Layer 3 of a small transformer language model trained on English Wikipedia (8 layers, counted from 0, width 128). Numbers have three digits each and are written without spaces.
In attention head 1, each number of a token's query is one row of weights dot the token's vector x. The head spreads its attention over the tokens so far by the softmax of query dot key.

Query weights of the head. A number n stands for (n - 500) times 0.0013.
q0: 575461517489613578558686580533534473498516451478581541474512562606564642392429654568502594414440494349489384425457393523437460568504532461577452452550574517614480571484471523667584551561470412494493442413552538376472608419500473498542507509429488521528559461649456526400517438502429550365441500458379555498453574455526493449604449400532436563435498601658420543494562458363430502402338
q1: 489445394405511554541482558470585541385510463392612649439489400573539513544442512489592478445458389568399411464498466441439416592420522525515472440428535466472466593654582399612570493458344420395420455489612464534329373542445488479682430490407293480451509355559564451604343500521484493498545570435482500502426502486595481531644299423434400495510385502660447497390493510428357518534478
q2: 540600493486486535566498451548396483654571500558442405535474597321507381607478593592565608438530603507523426460513482546457685394534433428419468594638437322539414500576546632335473534567493435571540516637533551533423461445561654523471521576466622643589353502489570509558439534399643433630535594595546527544459522575577391486479536594489430388519604462598564564543462554518601466498479
q3: 543536523578454482513418490608508467486280617556545485575417458442456498498460483417483537607659638462442636597470546500554583648452491347599547517426574461416438527393502574384506440545529434429586424392484478559498510477437451436475586658559510527443467464417457483477487583453453450423509390593536502515653508485365393374561554487485561536465603410443426392508387593537477461494522
q4: 583447487568610492594482465537643525490587555631520562395549361531379561415409502494489490514513450546349561502536402486461420449500482590479448414638574502447527491540450530490538409415543694467467628346440332484402502483395495487538439537459490406379569493449573573553536551664463511474535545633479577467468470530573511545470483548553676525351429523478535435468493599483460655527589
q5: 484396406536627441332569512512647515444647584537512505443398613495526571505406684529381420508483596387495463364543524587642487658467589483679383631459634591418492379606493560592469574673439402409599552517481441470445486522598707564563573490478448488483526386502361476595411415454433480475461483502588556542466441440398585544517421456457381448513514526539359435423485383472671579438568
q6: 458495525495547507534587598520390535446400548485643413387331484585395534497432490440629520386400473645572523468574543460488571605584423300375566487475488557535466543374485630534647374469452408400479331599588502453525400533478188551414516427578348448399325522678539459364603510538485321562508634412495520533381548407546497532500433503488407473395435483533556579533570532404498328428505
q7: 575454567527602537652471517306526551533462408466591454571426541542589461403573490606458423442683659305543456528447643647463545588427457541417430363539453467408478585380403558436617389544530349430508664467562428444475513513480473474602444572389512580595475536445653448505356654604446404455607469555591405557752437671416503395515470505401524503391467420469590303592389577530548452460388
q8: 561502480431480515491563496313567579619399352553619509445571447585395476482412537480343594456620415463587523582445478399562366470513457493493489405452634489435389545373410556474581476482512434441530565502533410450611491429600495420539512515500500478495412437580370441613462496493691495486355566306322450537562430630470585478448384491442611507512592421495550487439509444546540603442427
q9: 488645591393463510518566562475451432569497333513515466545457636389527472579438568347624569476566526457539395432516547510512408385551474416556463530590307383483516515366555611483558444405416570519601548403629490521807515695483466400560604617577454444483413482449467493401522468493588508409565562373669519490463633475357472518550600455541386365438468445505652371520594452572510664643551
q10: 542416543578387391367371527475539500456397505507694543680570461399471441484365484563512418577523493551509590423511591495474419569577334468507500502260537471539565381424612502587484511544502553351514488622617385507485384479478268572551548466450451355440531393500472523540534590447414450636451562507555449433422591532583538531511482491505531414479548700516426503548545591531457516482517
q11: 594428622566472518438722646374328404570554413404633292570560643692670500453557538821529424402420479487497427500468631460500445479633457472527513428680324373656382679458535383518668663402616452415365461660506424474466484525521430462540388503412532442554479400420584491439597451535343363471513424524711652408462636677413526483450469377348307524422541710487440340416732715561402389497458
q12: 557588595438426502512563465516545605527471455620491449447513505604308577352447424436433450444468504388551553607491599627583512461542491536529511362421397491487547498545381609483445411596498367371385442569424500389566522557569557470445476558491429515448679495487523330423491338466602509385427402417493546411540485507511491500434578345480607338537572469550552403493491437438515533380329
q13: 508611529343487608530313461604408793395486505573428566435333436546479470524564430422614469480546405527474449346460416562372327430372547382472396489420525482526514362426554358444443669409452530536495596505451508494601553476594528361515525531519426585460573497518405388391296677559571668524487500674497495551463508487526417572540427428443622511467484300503487565737334560621407539557453
q14: 677601414390420416432502500492544319440528626580618477447517302471487423412480489518551480475532661468492571485456671453493503485428385722492448317597522662552503526486574450403487556505585585434495621518533460331438495508688398547657495424453425515354523553513500589439700490497553617572609636661630384273601527435557538462531629516577604511386461485526500449409596603492503533666468
q15: 598527475597495540629546435433630597475488500521553534364507427495423539377564481644498422522388407563498584570463457536513391563617370666512567415359566525539627532433449581452404538447495442533655538590500540435547493563520563454349409522553472657521565270615413463442502412544546390362411472600482533421422533500652483593463475458378549520529514585341456561509561493422576541383555
q16: 503605653520555454360548418465476531388477526365604531522465494724429402571486559638438620540505523535500414503371518396337604490521514600639659511606525377537589418495540565586436560495439417423387342557311531690575532412416408511454481369415468288617583503401554628630389394417409583505452572556403349395502455571337440584378563423422712384522618485503550592529397409436541495503478
q17: 362567690423564544455510612630495630480526537535440577525408554486529523577563647642484583514432627671489497355624633514523325365381570535483411643530426611548458417478486750423654471508500505487379420627401599494599617589536452405328719589599423406578403474487453532513422545505606603464505616552436497429399459460422584427610418568550599566503575289473400431548594560704424468550547
q18: 333611360497524483446507536358569443516437424407567578460460500523563444512564405507477512692560524485299540602398525518348556453451384417529560502507472490512591609503525503387380529480568538495616559631541421552524436567555461567474567489416550637659449463505457547473636505520436696500432287483552239412407523576426333471572554502317530558462564598470480443534383627483614354471469
q19: 524520527536534378469535491450489488494398502516459518454524582588424610663396502437393592495502469539369495478543405565562526500594331396529416425589595516511693386601456459558440631541483624489430467596366469550695511443572514475414360414441555396454544485554481466576448487598493531423512539303356429417425481502308481467429498466478666539616520573445644468545430524589565554516448
q20: 373637366372212455531284331596565610349727393523500591533469268487671466529551580420369636355376503596510573616361477500466558404519634562479329382628469529621510493622533563537538654500362430487390669635472655521586647500575472493414483690362415436572398451609527490519288381447415565747770378314528478460518432269543507346513361678510722598374608535487559466624436598360561397484469
q21: 468542575602390588569636523430497398455387587595631374503546615568408629503571390616410480650728765469536518533673572858500641517396411677607418445609627443527566518657515542523477521482580687515478562432523579468395368555546551616447667497621525273515527519690500530663452571521570588451393409290532611534568423401569491372394524366509438371384266526418658563485311542541547515530415
q22: 623483433357436525494570601596349533487353522629403450664505467529455548480502483500494508564624549403637620503521592652505474388519397542491596542545513531447512472497606461538505434457479620415586683636655644668485632534419708449478453433497568640605472806456503610588438677526403362457586353620603424463354532419381561686322620639514598536602508617596511539486564669582696536514646
q23: 513497423589450340444311559206594535484590647770415334469625393476463375577573347454541588315524432371314711229630463447678490554517398443561503561534711672543345288469517514503307704351262544510541521424529419328346293663458355469660504547547432497470454482536510409441473322629487444606561571571578331381617481527666524533436493591483397262448477464557500683370545240389434550602413
q24: 561461599455476597494440491372503694600671536466613590438480522586420491395701436500306480399417288579461546518474317436486534414547519554338561406442480491515702748572540619517447411451752521558478382604523267509349515342491519527491491607503640232415547519453593497530425636755549494534463491660541327589571714590507522462439339539568488432525398485503385605380463623368444667592365
q25: 484513468397740352365401377690390254488545590553434542596351390566593275752404622481653531472510534362468352433512523417445574509452480316538653389484481458471398510358332389485522446661462553509719420404422475371345345539329445474405361437662548601542497593669400595564438624595419602348530350553341377605573457394492524424536458451388360486436629472617810394358537441563309487647699
q26: 517514426624651310596378403289634436431428546587600359652439526678781426588546413388435359373507490568430460234376567613614448665395448535588486550454385493496723468304370470442445650543436709696584478500593445478276475622248466561390314259464513562364545436559391329552564437579756363431348418579415431298590265652603603664500546496626602637589475652322346645458237378448476504545327
q27: 452611466497635518471512542381503660345440278636597405611512378595316609376516468476433548413462563619669730546529370474317603591537422441500644578450518620395467279542623580417536601447428591398376561463509443679480608437569507509636448600432604539572509672616589456491574402516527532700348297524781615251509374361369494483466546240586436527613444572400425699404490667473537601491600
q28: 651607296570435763460646322479324376558637428518455617344510460702623487510587598520667467571518413875462454336497528441493288549323453359448444410598421685497431538507426656536483510276566612429521446630513674616447390391310299721527504396587615375584564629534390409632400323465363355404345381584547439472272713503479424478497654570493703701647552675288441375545589493561480503476514
q29: 566456493362561413564520610400626305532676442430396412392536464563615418480458542449472546308538622410368542409487391634461404260497579330769528731383520409558475521699660614513557564427558570394658560618517407428336534154628428392523407463387389467589460496503479414534548278635632157413381707688569483333394743602475639407283571410561437426532654414562669635398680529614604591540354
q30: 408487555459275570402388570543458301389597658298339632424506521603378463481444348494533462507543660648529605385555581414509666590426452332598520480438429407425387334524579336484424443717297378333603540468620513435301542470631452658241486644536599322533631590484500484538243637388581510387513572440578402460512321503233581494454545241378590573378542506640448364422487462278356355490595
q31: 551367436543524213588523594402432377463539396603423424582458491583508246709395254734438761243430442455500496325530400513496534511639386444517528630573600388552602516391295491608457330692304484547508446579644695492421375296484543398567711578799470291626121401326665618401564425630426504038603658586422449557656324544646693383403624492361222422605512477294577547396546054496579552456395

Each question shows a short text with each token's key, already scaled and adjusted for position as the last token sees it. A number n stands for (n - 500) times 0.0026.

Then comes the last token's vector x. A number n stands for (n - 500) times 0.012.

0 "\n": 569400474363375577543583473662413495568614493301404563560357554623544394543535469548514446516494
1 "\n": 610513539368359531532593455659414491565616496301403562561357554624544394543535469548514446516494
2 "S": 560610591420410440555631434575373498488619518377413586519325574555560445588553433526561432490482
3 "ome": 506558588472393418549625470577421521499613476374421489564364490536560411573558412565587410488470
4 " Town": 370517579548405384511645439568417512498569479334433552578329594522587398561507431478541454527461
5 "s": 458420548576492374488599444519397519454593510362443585575321568569576453585553414524555411501460
6 "ville": 504369496659510333460642422572371512498619506415464562552323526560542440584533424510566425515476
x: 507520520408455678508512416623320456616471459494553514489529555482488577332586430474528463602529600472536489493508476503487539469416431566351639571576487433486542445626538430491552558440494540462483445425563501548463533520482518526488556641510571490395421487612414449516518619508634529428469315385595461548635405559217350441516513416550508507353404593492522548565419588439637368567425
Which token does the last token look at most, and with what share of its attention? 6 "ville", with about 30%

0 "0": 654410492348277511583587400710386508551684458232328640540211647584596276625576415533536391510472
1 "0": 649601560366285436571607377700386504545686462231326638541212647584596276625576415533536391510472
2 "0": 507699610425314367557624355688385499540687466230325637543212647585597276625576415533536391510472
3 " in": 414680674478340374470621349627346598445730496252320609636251623639638317585524364517511430508464
4 " pay": 382467630499530439460875497641255582484728492327294597609167564714583389625516403509543380460472
5 "ments": 438333568600452344534740466576387566438709541234338594596123599658623428639571364453546381505459
6 " for": 553369498681471313449607362653393517381775464195289629558262559620632250576532391490457388541490
x: 580429501499502489460430468843451583574600473430577388465474446484428598447642452474523442617476520374506529442553681569411546470414478532517477528496521590544448561527535482480521631415446569509557598463566538530458434448531483556478544572552531511503433507605580519538567602584706526517550473455595590591653588515455475431582577542486420622357462517436539485516509482397629484479394
To which token does the last token give the most attention? 4 " pay"

0 " his": 561391496379419619568491519701394526496689515212374601561217660641579333564505438548554404553472
1 " son": 621504528434430500563629446591321543577643457263356600665193594583624341565513386512496401571479
2 ".": 572751635421343433524691359691389543486579448178320529548226551588586392548537488555485466516518
3 " The": 468612599478333425536588422728379531463709535293295642638188604568577337564511442556507415510509
4 " can": 398547540546321367510559441770403498479738556360355618657339616581534435556524379547536355423472
5 "al": 415429532603484356511681433546415534516660531299376590559258587577627387613582409568596364501467
6 " was": 519424530545447323496547391626280494396684512215253557547149533585576304546472443483452419497490
x: 515607480344426444390484444664357441522581391503606540459436490516456537480593413417552587514465648481535582485486646471412446412361465489461532516485494483461488561438612473541569556424395513570587572554648478560517430444436451603506626612526430570364289465542462510566515422501655673527513469576567561542449573456398445513512595540473398660494511572448602559502485472573572449538456
Which token does the last token look at most, and with what share of its attention? 3 " The", with about 50%

0 "0": 593446495408366507550552440626431505531611474339397584524326589550558365575546449520522435506483
1 "0": 589561536419371461543564426620431502527612477338396583525327589551558365575546449520522435506483
2 ",": 542641632389367448533605461616370534545644464324367567501362624560531443554521452510491462486486
3 " and": 464557557426426470541518431642371498436611479341313535557263579581584396524512456516514450499492
4 " im": 407493561571479437505767531547382516478611506360449519558367592568550399570561409523522452530487
5 "pr": 448403516632469391526622451575388513461687476405411551569391626509531407569541445553560403507492
6 "ison": 535419481580527383488611459558366513456638531404439558583323528557581432599529422500561407503476
x: 518546573426413694433386562601312551598462486593534506539465610511471594458607415576536451577488541495588452577423523569364487528481381527476517491578556555495498507670532472420658534464573536473472562376584496549428642500429543560469498562401525528381402442548516464576536544518458582499466457405623550478664501469222375549545534488475490637488524598559532459492380557430596336538441
Which token does the last token look at most, and with what share of its attention? 4 " im", with about 40%

0 " engineer": 572438505417376570559478446597439529549603527337357584558300576584565397578531425537535415521475
1 ".": 649555566381358486540634425643404540493590441276355545514285578549560431531539485539495470500507
2 " The": 551563555433365492537563476668406526472656521342354611592263584548568379551513453541511444499505
3 " contract": 420572575496392457524608479574411532455650514325371599581266578625566408561508433472521419482488
4 "ors": 400500565527448404519636462534453516444526544321406612550293565560592436564544419500558387490468
5 " acc": 474437534625500325523719460533400524423654501380277552619330629467557395515509467523511446516479
6 "um": 507394464608524367512620482546343499547679541383467538561357550550578447596543405546562417500467
x: 610584468438579757451340432563392525593475473555539536464506569426510592473546429471532576570517549466518479647448484573373614557486447586476505491597496509605514615671522523449546572460544552509384551580461499646490523621433474529530551554595633532498356514487487447514383566532501584553513469534515580463466513460187335510510517392506445558405495640420444378625461441446622599552474
To which token does the last token give the most attention? 6 "um"

0 " in": 598393477349347567512553432680427541547633479256362565603313599626600325558534414548512413510474
1 " ": 646502532269304495552677435680350534506660446272386564531252592549571337564496484536518443472511
2 "1": 493634598420371440526570370643434446473677459341307586502202513448563271613515515500513461512557
3 "9": 376627660517448275523597416610383546476759498316416681501252672531561458591560488506544455528484
4 "3": 344413559624465338516631441606355532490700482328444606480255664512569427646576442534513418522494
5 "2": 465304500671520330511624422602369511526718480324434604478258642494561418640577451527507411542497
6 ",": 573330486748520299484665409662287536523675469279366609505312663577541441572536426507490458486477
x: 500510569459460574502405422644369475680599381478573483497511528461448422508566530430575488496533592411507489553530621510332622302469485525433541508544408557599457503647614523436518547495419507538471553510594507523500510508381481596486512549623446588482404490488562478523423572461723517619465489404567548589651519538382358548514475498561275534511476571446587490523477407471611408503445
Which two tokens does the last token look at most, in order? 3 "9", 1 " "

0 " There": 574392436361331588517570520724358484596578457306261567559284621652590303582509400523607397488457
1 " were": 614547542433367506491474441689331549524649471217228579570182580598581282571518413513466366558492
2 " contract": 528702609419339498520574437606399559511694529225303630631187603671598359597520405466526390482483
3 "ual": 457594618511452444566656450642379548513718546295318611620206590605616342602603424556542345503501
4 " difficult": 411514639526466401507614593690372546501699513372249631639184582682560389609553421487533327449493
5 "ies": 421360564620466336500652479570383565498637548246375606573182536604620429627568377497575373524437
6 " between": 607437537626560353404662433651343501550697490255320645542333681669606333537590381536502439451458
x: 592460522423398553500329491721464527680556448454484458514483500447508666420646479488464431684395597287482531463528600482523567485478615456523520516479512678536496406523515535479593558470478623560467553420620527480465457516491469528428597616479492542376412542532629511463453579570515568595455541435571629568521485533494459503602449460400287613443499526445458575451471483523648515484436
To which token does the last token give the most attention? 1 " were"

0 "a": 571415499386318536560543418646405521574612483301369587562298608597589356591550403542573400529462
1 ",": 635561560286303472544641459677368529550644441252326591544309653594558389562537436525495434506487
2 " H": 605622617408380394568646419655346520477566479296393622584295615563597385594550422529546404517474
3 "erm": 453628568552383414569638442584344508466628531316355550550299564511561354629528379552564372504484
4 "it": 403521648522489341475687411564346488540642486354381620607254508555622410588547450516593372501481
5 " Park": 423398563620452313488711414595353520525656477352411552620267601552596352588556397502541396500493
6 ",": 568382520739548265445665384659339495515629455317337608558301655576554388567529415487505462529495
x: 498538585423427526474475458679346498650577431493601471513510561505459531540576554418542495463533610405538528520541709485348601301476464469451503546508443585567467482572593508421534552459395543535454571527582520532514505543388447590449546512573435543511419503527464458519426526499675577601479477472592560631653515582330373535415511504562290509511505508443565485515450465487622368512438
To which token does the last token give the most attention? 1 ","

0 "ously": 589445473425402577563534453614420511550633475283364584564251576580571336585549409534508420520466
1 " active": 590545504393388523536603437544501523509589440288284574548303588595532334576552409479505375528485
2 ",": 539662624363330458522617469669386519539614462270314584523326624591558403551541445509487446494480
3 " mon": 478581575532393423546676485555412553519672491337410563605234588562578358594538433558552407509480
4 "so": 417521600582458355532672487580359483470649525388394585548457558483547423616521360543596413491445
5 "on": 440417518640509331487580420576394525477610520363435633568324579545609419583557417514596396523459
6 " tr": 564325441611467374456636480634280507443627500396391471618317623500553345540494414498568426480486
x: 527527528432563635343601583594480460632398479469504522497544552567507597416442430512602492651439466392528499514471488519426565526358562516572498470633381522456557517527477477470506599359506610501478487429462550506545634481542535541620537686532491724497419517451560412635344466379546527673550430470560504611502533580523528633630469495424494461471527480506535279508589495469531345515499
To which token does the last token give the most attention? 6 " tr"

0 "'": 572381480326362574557563442652419509580623504286397546569301599573589348567543437536526420517492
1 "s": 596528541433367524558501460627406536498641532293387597596283611557585362591545417521551418525473
2 " sp": 523629539448372386494674519599349530397601526426375573628294540590526392580484388504545371511497
3 "ill": 452612570510437406512611445583409523508611481353405590586353558567616415586556404491570348518463
4 "way": 405523578564431307494631442560390536505618496322445595581357554536598437592517372478560390539464
5 ",": 443357604662457286477638428648341521510623471292355591534342643587547417570529431490488467511476
6 " rele": 633375509543482418365701345546324513443761541364431525563275552573491365542498515560527447462507
x: 574530506516347721396465460542420496564426452537513389452462624452502592342717531507578462602490473485452451531609681479445437498479547567478493476557526618578584580391534372490514431339542584405524520422468491569511576457555503529477578446494432626461425393604602557680543568485637550502511569427372500561517456646594579515603521557431510534452474432541583414503562605566439349501544
To which token does the last token give the most attention? 2 " sp"

0 "al": 541439494405360552555536423601439519563608496315362564569318584586587351590542423546562407517473
1 " in": 607525529363344515495572419642430543513620489299372566607343588611588344551527417535503438511479
2 " the": 543584558439365498533530458681428537513688542299342620583247615549558374546527426544514429494492
3 " time": 419563524460454468543615499583387537428673423299492544620260498630555386594551397500482395510490
4 "f": 379528587559419320476619458596344508495600474360399563574344550492534398610533433538583374507493
5 "r": 452433529604513323509603405570419513523612446366432549563351621502581378536559408534601369490464
6 "ame": 551427518636561390498699440583389518481618555282381564563305467586597420576550413483554398501477
x: 514422455401400655489384444673419446553563502496609498514481549431434559320614449421516516562429464458509366668483570498345566471498459486433407533485520543446476524616571504378614527510523550522374550438624516559444593574437509554440483583561560571407423534691505529514489544548626592463445470428587500499546509515138359525540521519477448503458463569509552574566539484489603407592497
Which token does the last token look at most, and with what share of its attention? 1 " in", with about 20%

0 " in": 590401479360358562511549437667432538543623481274372560595327592616592338554532420544512420509476
1 "ten": 557434482392402501519611490555371531508646573259390659659319567572615398587536464528576404513482
2 "se": 580593611379370442561655476639388495459581500293437545549289482522522387592561444520584350520478
3 " rain": 509593668437384395504689517610397513469605437351424572667337589569566336576476394518532421475472
4 "fall": 409462552561425357524631468556394552465640415333380545535257551525557356623558404476526386527480
5 " caus": 508483489529399478473596569580480533565610556428306586598278573683588352608551404498497382482506
6 "ing": 518378489627488365478596419552387526460666552282369555558289562603611425601529417505568398515464
x: 594512526396501653399417515737421583545545446503627426515517553531430550409628343493575438595493588491495392596517543500419572500477468591509520555546509515568411477550472518301543648465378514568463512455491510619482546484452556524516603550497557543383437482560477472642507603590609512577481440457592513446608518527214356497503587507516407659428426495545433512480511516480609386476458
Which two tokens does the last token look at most, in order? 6 "ing", 3 " rain"

0 " Record": 600416432379335596561541379566461561528571519287356542662179576631559317593540375510580389525495
1 " sp": 607607508408303391502648488640323522422631459407296585603264570657531336586487376503567361519503
2 "ill": 555622578457409417523617419619383515547645457323361612569326569595642397593561383481595321511461
3 "way": 458606621512352303497650423581374540530644478281416612576318580543616421607518350470578371552462
4 " he": 438625600530410474549516394728334418405631576285324642507278609517612337573421396555539438533482
5 "ights": 437356579622477311522717483581329547424651566303338614577209539641579467618525390455551393515448
6 " at": 510329519621490275447542397591372540387676525282279650629266630652606368556530411447512462555485
x: 613483543407425456441444455795448572623630531477449460504489499462444512590639459414517548505464589396491506456520624504438517529439532356563505560456518556573457594495576449514581596515394498471527655394564522553565518519478537504408630679514541539486417504535455537535549557571667475516598486476570612588616453581517513446474507472414446604381504585438404390453491482452625360602395
Which token does the last token look at most, and with what share of its attention? 6 " at", with about 60%

0 "ation": 602421479384297572599548417654396529534642498233321585570191566678617341621545372534574408517452
1 ",": 663576566230254492542655468715335520571666429219295626529255682622571360576550429536489442488482
2 " with": 533613580373388407503672425696332521458692465222277596597207552636634291581561418513477393534484
3 " p": 453637595520363261496676468619246533467698516349434610626154614578577340611529350495566410499463
4 "ock": 370506631629411307509729442633342518437638522339427560575234554541612342641563375520567322508475
5 "ets": 438391577606469362480726442545359544481615572288374625601182529604631412654551333491557358492456
6 " of": 585404523638477356414628403625323527475703510228364598573190604687660321584558385512486417471475
x: 537470509370437521493417514834490522631598469463556459458489490543439627468609437421565502566493602387430448561499703471422608500463525429429547626452448588567500473471481458481543640473426528504514562551592498492518454478463466581517517565496541622472342543559585530528494605553662509546558455464572598566616608575403442450562516536416386671449526519523477544503514477454613437504409
Which token does the last token look at most, and with what share of its attention? 2 " with", with about 30%

0 "os": 552390490367298523611569414624385525526593555301370625603309653647623360628535387545593395529454
1 "ion": 601530543398293485576584429632405516537657514235344598601239557607624335626541395527575381539464
2 " was": 514573522452334481530515434663281528429687471173244575534154577607584284579490419492446427525488
3 " observ": 441579584452358434591706446622348500552795569325220545633404576581566287623521448543489349466537
4 "ed": 407550610591440427485653561545338582397683614285298548592275605696614405638561418547556368503475
5 " on": 453344576539421324433584366657414506406623470272334621548261622745647325569524421482494430523464
6 " the": 543378501610434323507565369703386535487759588271283651622163652551582349559540395549516414493484
x: 460561513468420574450464500967484554583553470468576532425494504449474516417563416507598417536514643317523488577499547492476558527460521527495495467575506517493541477602525480427464414416457495491476532484550530533531474480469446552555514492479514546508406431670511455570471496468641639593517431494509500494619450465428518489420488533493285571558484558472593461514517463410582453554461
To which token does the last token give the most attention? 2 " was"

0 " by": 576429485400413545529541443647409493529637476282369551557333558587590369536539437524509424523485
1 " £": 604552534348347508555610456686412498503570444269413518515329562591549360520524486528492433495489
2 "1": 490633578462420426534590437634422473504667492381377574514280550485562349603541487509522445518528
3 "7": 416600597535444378513597439609389521500658498360466600531282606529571445599568448524524449517483
4 ",": 365491631590415363512624448650352527548651483326380582507350630559539443556521443499496464496486
5 "0": 490369511575535377502633424618401494487639493365452581526324610517561399601588447536509428493500
6 "0": 594412469569576397479637433602375503476653483361448587516338631511548420601585448527507426496487
x: 555546518426364639491375539598356511624472466538518426500429551477518443449726458492537517538554665484479353555529472481420664447367628517429494582596502513494426509503426450404537384437434603492495629496503494477527466497412427533498565575555467548418425488465551497500522514553611470538467338582566589530697586542360478412615531672499505532475453505468676329562435525530576416563513
Which two tokens does the last token look at most, in order? 4 ",", 5 "0"

0 "go": 576413493368343575558539422631429534586603507307361552583305578575575356578532441565521426512487
1 " (": 628478553247324498546688460643394518523634452288425529527295581513544352519526482529531449495500
2 "1": 487622575432367434531576377617448458475665462371338582534245519451554304593525516512512459521544
3 "9": 401610643511455278521588409591407541467724504340417667513286648523550466566545501506542467534490
4 "3": 367426554612473349523622450588377525486672486356453590489282646507555432624565448538512426532498
5 "4": 460346498646525368507624443586367530511659489365457610507301637519562452617582437545492423528489
6 ")": 558379513563429272488620376540361501505663522299394587490327602576531450625535429494506443514465
x: 552624559373440619421435443646404575531609380524524446525459481396538472542586484383675456530559577475560392530456666544278654474437588518445453515565557491507450531477502463479508575546339550472501523505582570482473472501534503547491570544580456583552408501528371488476461604506550514600418481491563404597675550465276361481477455476487398563485533457489615543480535460419586478552427
Which token does the last token look at most, and with what share of its attention? 3 "9", with about 30%

0 "t": 553414489375335530553562428623389521575609485316355598577306575590583358589542424526573404513465
1 "inn": 614511590391337434555635492582428520522646547310372608560319622559585392590544451534566384533493
2 "y": 557593616435333415530603435605428515548647491290398563543295556562576349597535415511573413543469
3 " army": 448568570511382455557666435516427549493690521271394589587233600583583369579510389509509417545473
4 "\"": 369513569553342393540621396618362514532666516313367562577287631646564389572530440541523424526469
5 " by": 464384561589447389471602358608387463418678456290310575590328558601618351510540423524470445552489
6 " local": 544410486603490374453706454568374529464709548306352624544239634543573345549503449514529408544476
x: 427555465400505687505424407819441529618436452426598522459502465501550714404624453451607402501580552436594404561436591444478554458390479584430573489561522593539554388528599430517526481381406572509459523529518522488515510387473601600537563627572481504451462428677564476530598523533559556508542394477616485542570485515335476494567557560503441468488450550474433493551589523467564465456560
Which two tokens does the last token look at most, in order? 6 " local", 4 "\""

0 " pay": 628420472396387491581689514671321598536714485236255625595198639745589315650536378506589344498445
1 "ments": 657568537378290525607565420659415556554679532182306605603136625704641351639569357513560371521453
2 ".": 573803678392285424520761338755328534499616405118232558515112587575626380552565456551498477493509
3 " As": 412590660479327361567722352650312516433735379215211612680327655568627282568612392561560388509449
4 " a": 352518601496361473537729442750358510492750580146333683591042583480580278578525375549543359531459
5 " result": 491373584488415399497759517681300488604745600273250668528106463698606330577545341467511328421527
6 " of": 584373513685467363424592423641313527495767504222330652593182532752703304622554377486477385470478
x: 532427472413464512515375482804451548575611438481542454480481417538408615453654399463573536544469633367433444578512677517368566522464529469419527595431447590595513484525525507529543645471430538519450542563574504512486486421434458572532525561531566594451379549555564513503477548558663530486595419459560539565609609575384454451561543470418437691410515547485505485494484444459614407498411
To which token does the last token give the most attention? 3 " As"

0 " in": 634353469292290592517573407747400557564683471166311589641243636672637260580547382566517381513464
1 " ": 701502544183231493571743411746294547508720426187344588543160626567597277588495478550524422461515
2 "1": 490684634390323418536596322696409426464743444282235619503092518428586186655521520501518446516579
3 "7": 344681694573400267519640398660294546469756465260454678530125695537608413675616418542525424518467
4 "9": 266422631677527241523684439641294579502835493279469702517198748525569480658625440546531411528465
5 "6": 456233483722555308511679439643250546482775521296481677496207733523576447697623410564505389507472
6 " with": 546357527688564343427664332689287500398736468183254606607187539657648256593544410495462368551493
x: 612504494461502452434499475826444492537616472511583481521487544464493529416729376465440476570408557432494508512506622515383494445452558457549512531449503552571482479561545506458601647475449643500492677484543517569558425481504530593482527644538509563455455479602504456592475550578733514553555505383566642547608577577455345483587587517523397599460445531427516452481493449433585486463413
Which token does the last token look at most, and with what share of its attention? 6 " with", with about 50%

0 ",": 593417475334366525544571470639420521553612470306376566545342599575555404546536449533509437497490
1 " playing": 554471529372459528521567422549480538460645566320371513555271498686589414561492449473520437508503
2 " piano": 581574563454445507577665485575382556519613543315455574580268581577563459558524443472509406529478
3 " and": 451570575436416444539555468653343492446598477346362539547270599581577383532516450522527447520495
4 " or": 415525580515430464518616447646370483427616489356398555572310593569578366538528444539530438496482
5 "che": 419447549600495358483655440585380490493563515346439538523283511481563395576541448497553403541478
6 "str": 527455490605556484459683473508362532555638519382383590578384562521563439549559424537579388471482
x: 441614546471427667475376402568402434519365600565470582489603509576490637315565394514653402639500528406557511484545487514347489456419520562434441376617377569518531532624410428389590481526433547512448618428375595526486581548426586449515660422468514630522458584598669470559479541511503470517555400396506547546401434480357449478584541564498509519435523516467457429436458512429590497544475
To which token does the last token give the most attention? 6 "str"

0 "wards": 578423484401357579565520427641409531577631488304358573575269584602587357598551425543552406511465
1 " over": 608509512323375543525711468564347536475691486276402550570265594625558361564529417551495423480467
2 " the": 549598569432365527532518448676421552521691549281315624591219622545567357560528414549513429495492
3 " main": 475589571481394432543697406606447537516734400375360537613259576550515297568522409465538381500490
4 "land": 385561597631414380522630439584369532521625507336428578574303564532590376597556411493575371533467
5 ".": 408292559670452347450662330645390518472559450203320525511248545550581407538530473523492479503509
6 " The": 513397515627442336501582366672402509450674533316304619614212583557581349564510441545510434495507
x: 441563522485415566515436495956502510555545441474588549454470491463518534438589412517517478590516637306532525577528544491416519529466543517477525492534519485497539469583578539481501431469473498527515451418531471546500541496490396560500504511482551563484422455741482459599492517470607619550508441480521495513626465381459410565485489561545285567529435546494561461571507512473587420546469
To which token does the last token give the most attention? 6 " The"

0 " £": 603418478350352541550588466646431507538574460279404512531365579632551361529517475547505425508479
1 "1": 599572552425379449543588446620405500511662485383377592533273575513556349588536479511514441533514
2 "7": 533628598459390399525590423607401523518649497361433611542280603545567412582550451524522446528483
3 ",": 421629669485384382521629466630362532545659472323382579507350625562538440546523453500502456492485
4 "0": 399430541558509355509627432611406499472631490369439586530328617519556394593589452537509425500497
5 "0": 493358500577553371491634442597380507468645480368440587519344636508543415595587450529505423500485
6 "0": 598411461569588396477634444592371506468656485369444586509353642507540425596584449527507421500482
x: 554562506435366641484391529577352526613491458545529408486423545467530459438734466507530503506539642499459370560522469463430653446370615503447481578607506529502422510495426444383533390425450606480487657476515478470537434527428440516496547584524464557416422479477562490535526541561616468542475358593580606531701578533368463397633533672518499546486463506464658319568438536532588417560505
To which token does the last token give the most attention? 4 "0"

0 "\n": 587374467327341597554605465705390493587645491248378580576318569657556366555545461560518432520492
1 "==": 570587545376253450569610510664383527556676449344461554532268652647571385551540442589494437503467
2 "P": 595664642372408358550650426610342496482626507387386599511272578561571446602572406504567401492492
3 "er": 457649618561410330554617473580381507523671534342380603535305531547610411588540440535594381528457
4 "former": 360481618591479375538680462582383505526774598285323598584274531601594447554555419488523406507495
5 "==": 443341559644407286531654364680389497572710498308340622512279586576561407559543466535491427495486
6 "\n": 558356537613469328443709392664303506507634507275390586612306628638549426555573427537490446513496
x: 577630409377381604398520478687358438653582360469507556435550499508483552437631483433539534574554578504527393546509621554307552537490587439568383534552509509453488402570486500557522551482397568518509511515499616498452420550439511559491558489530527564440402507543444522601458474469731572643461397368540495515559562488498538440403469432630414449436462504406672548500435520493583423506371
Which two tokens does the last token look at most, in order? 1 "==", 0 "\n"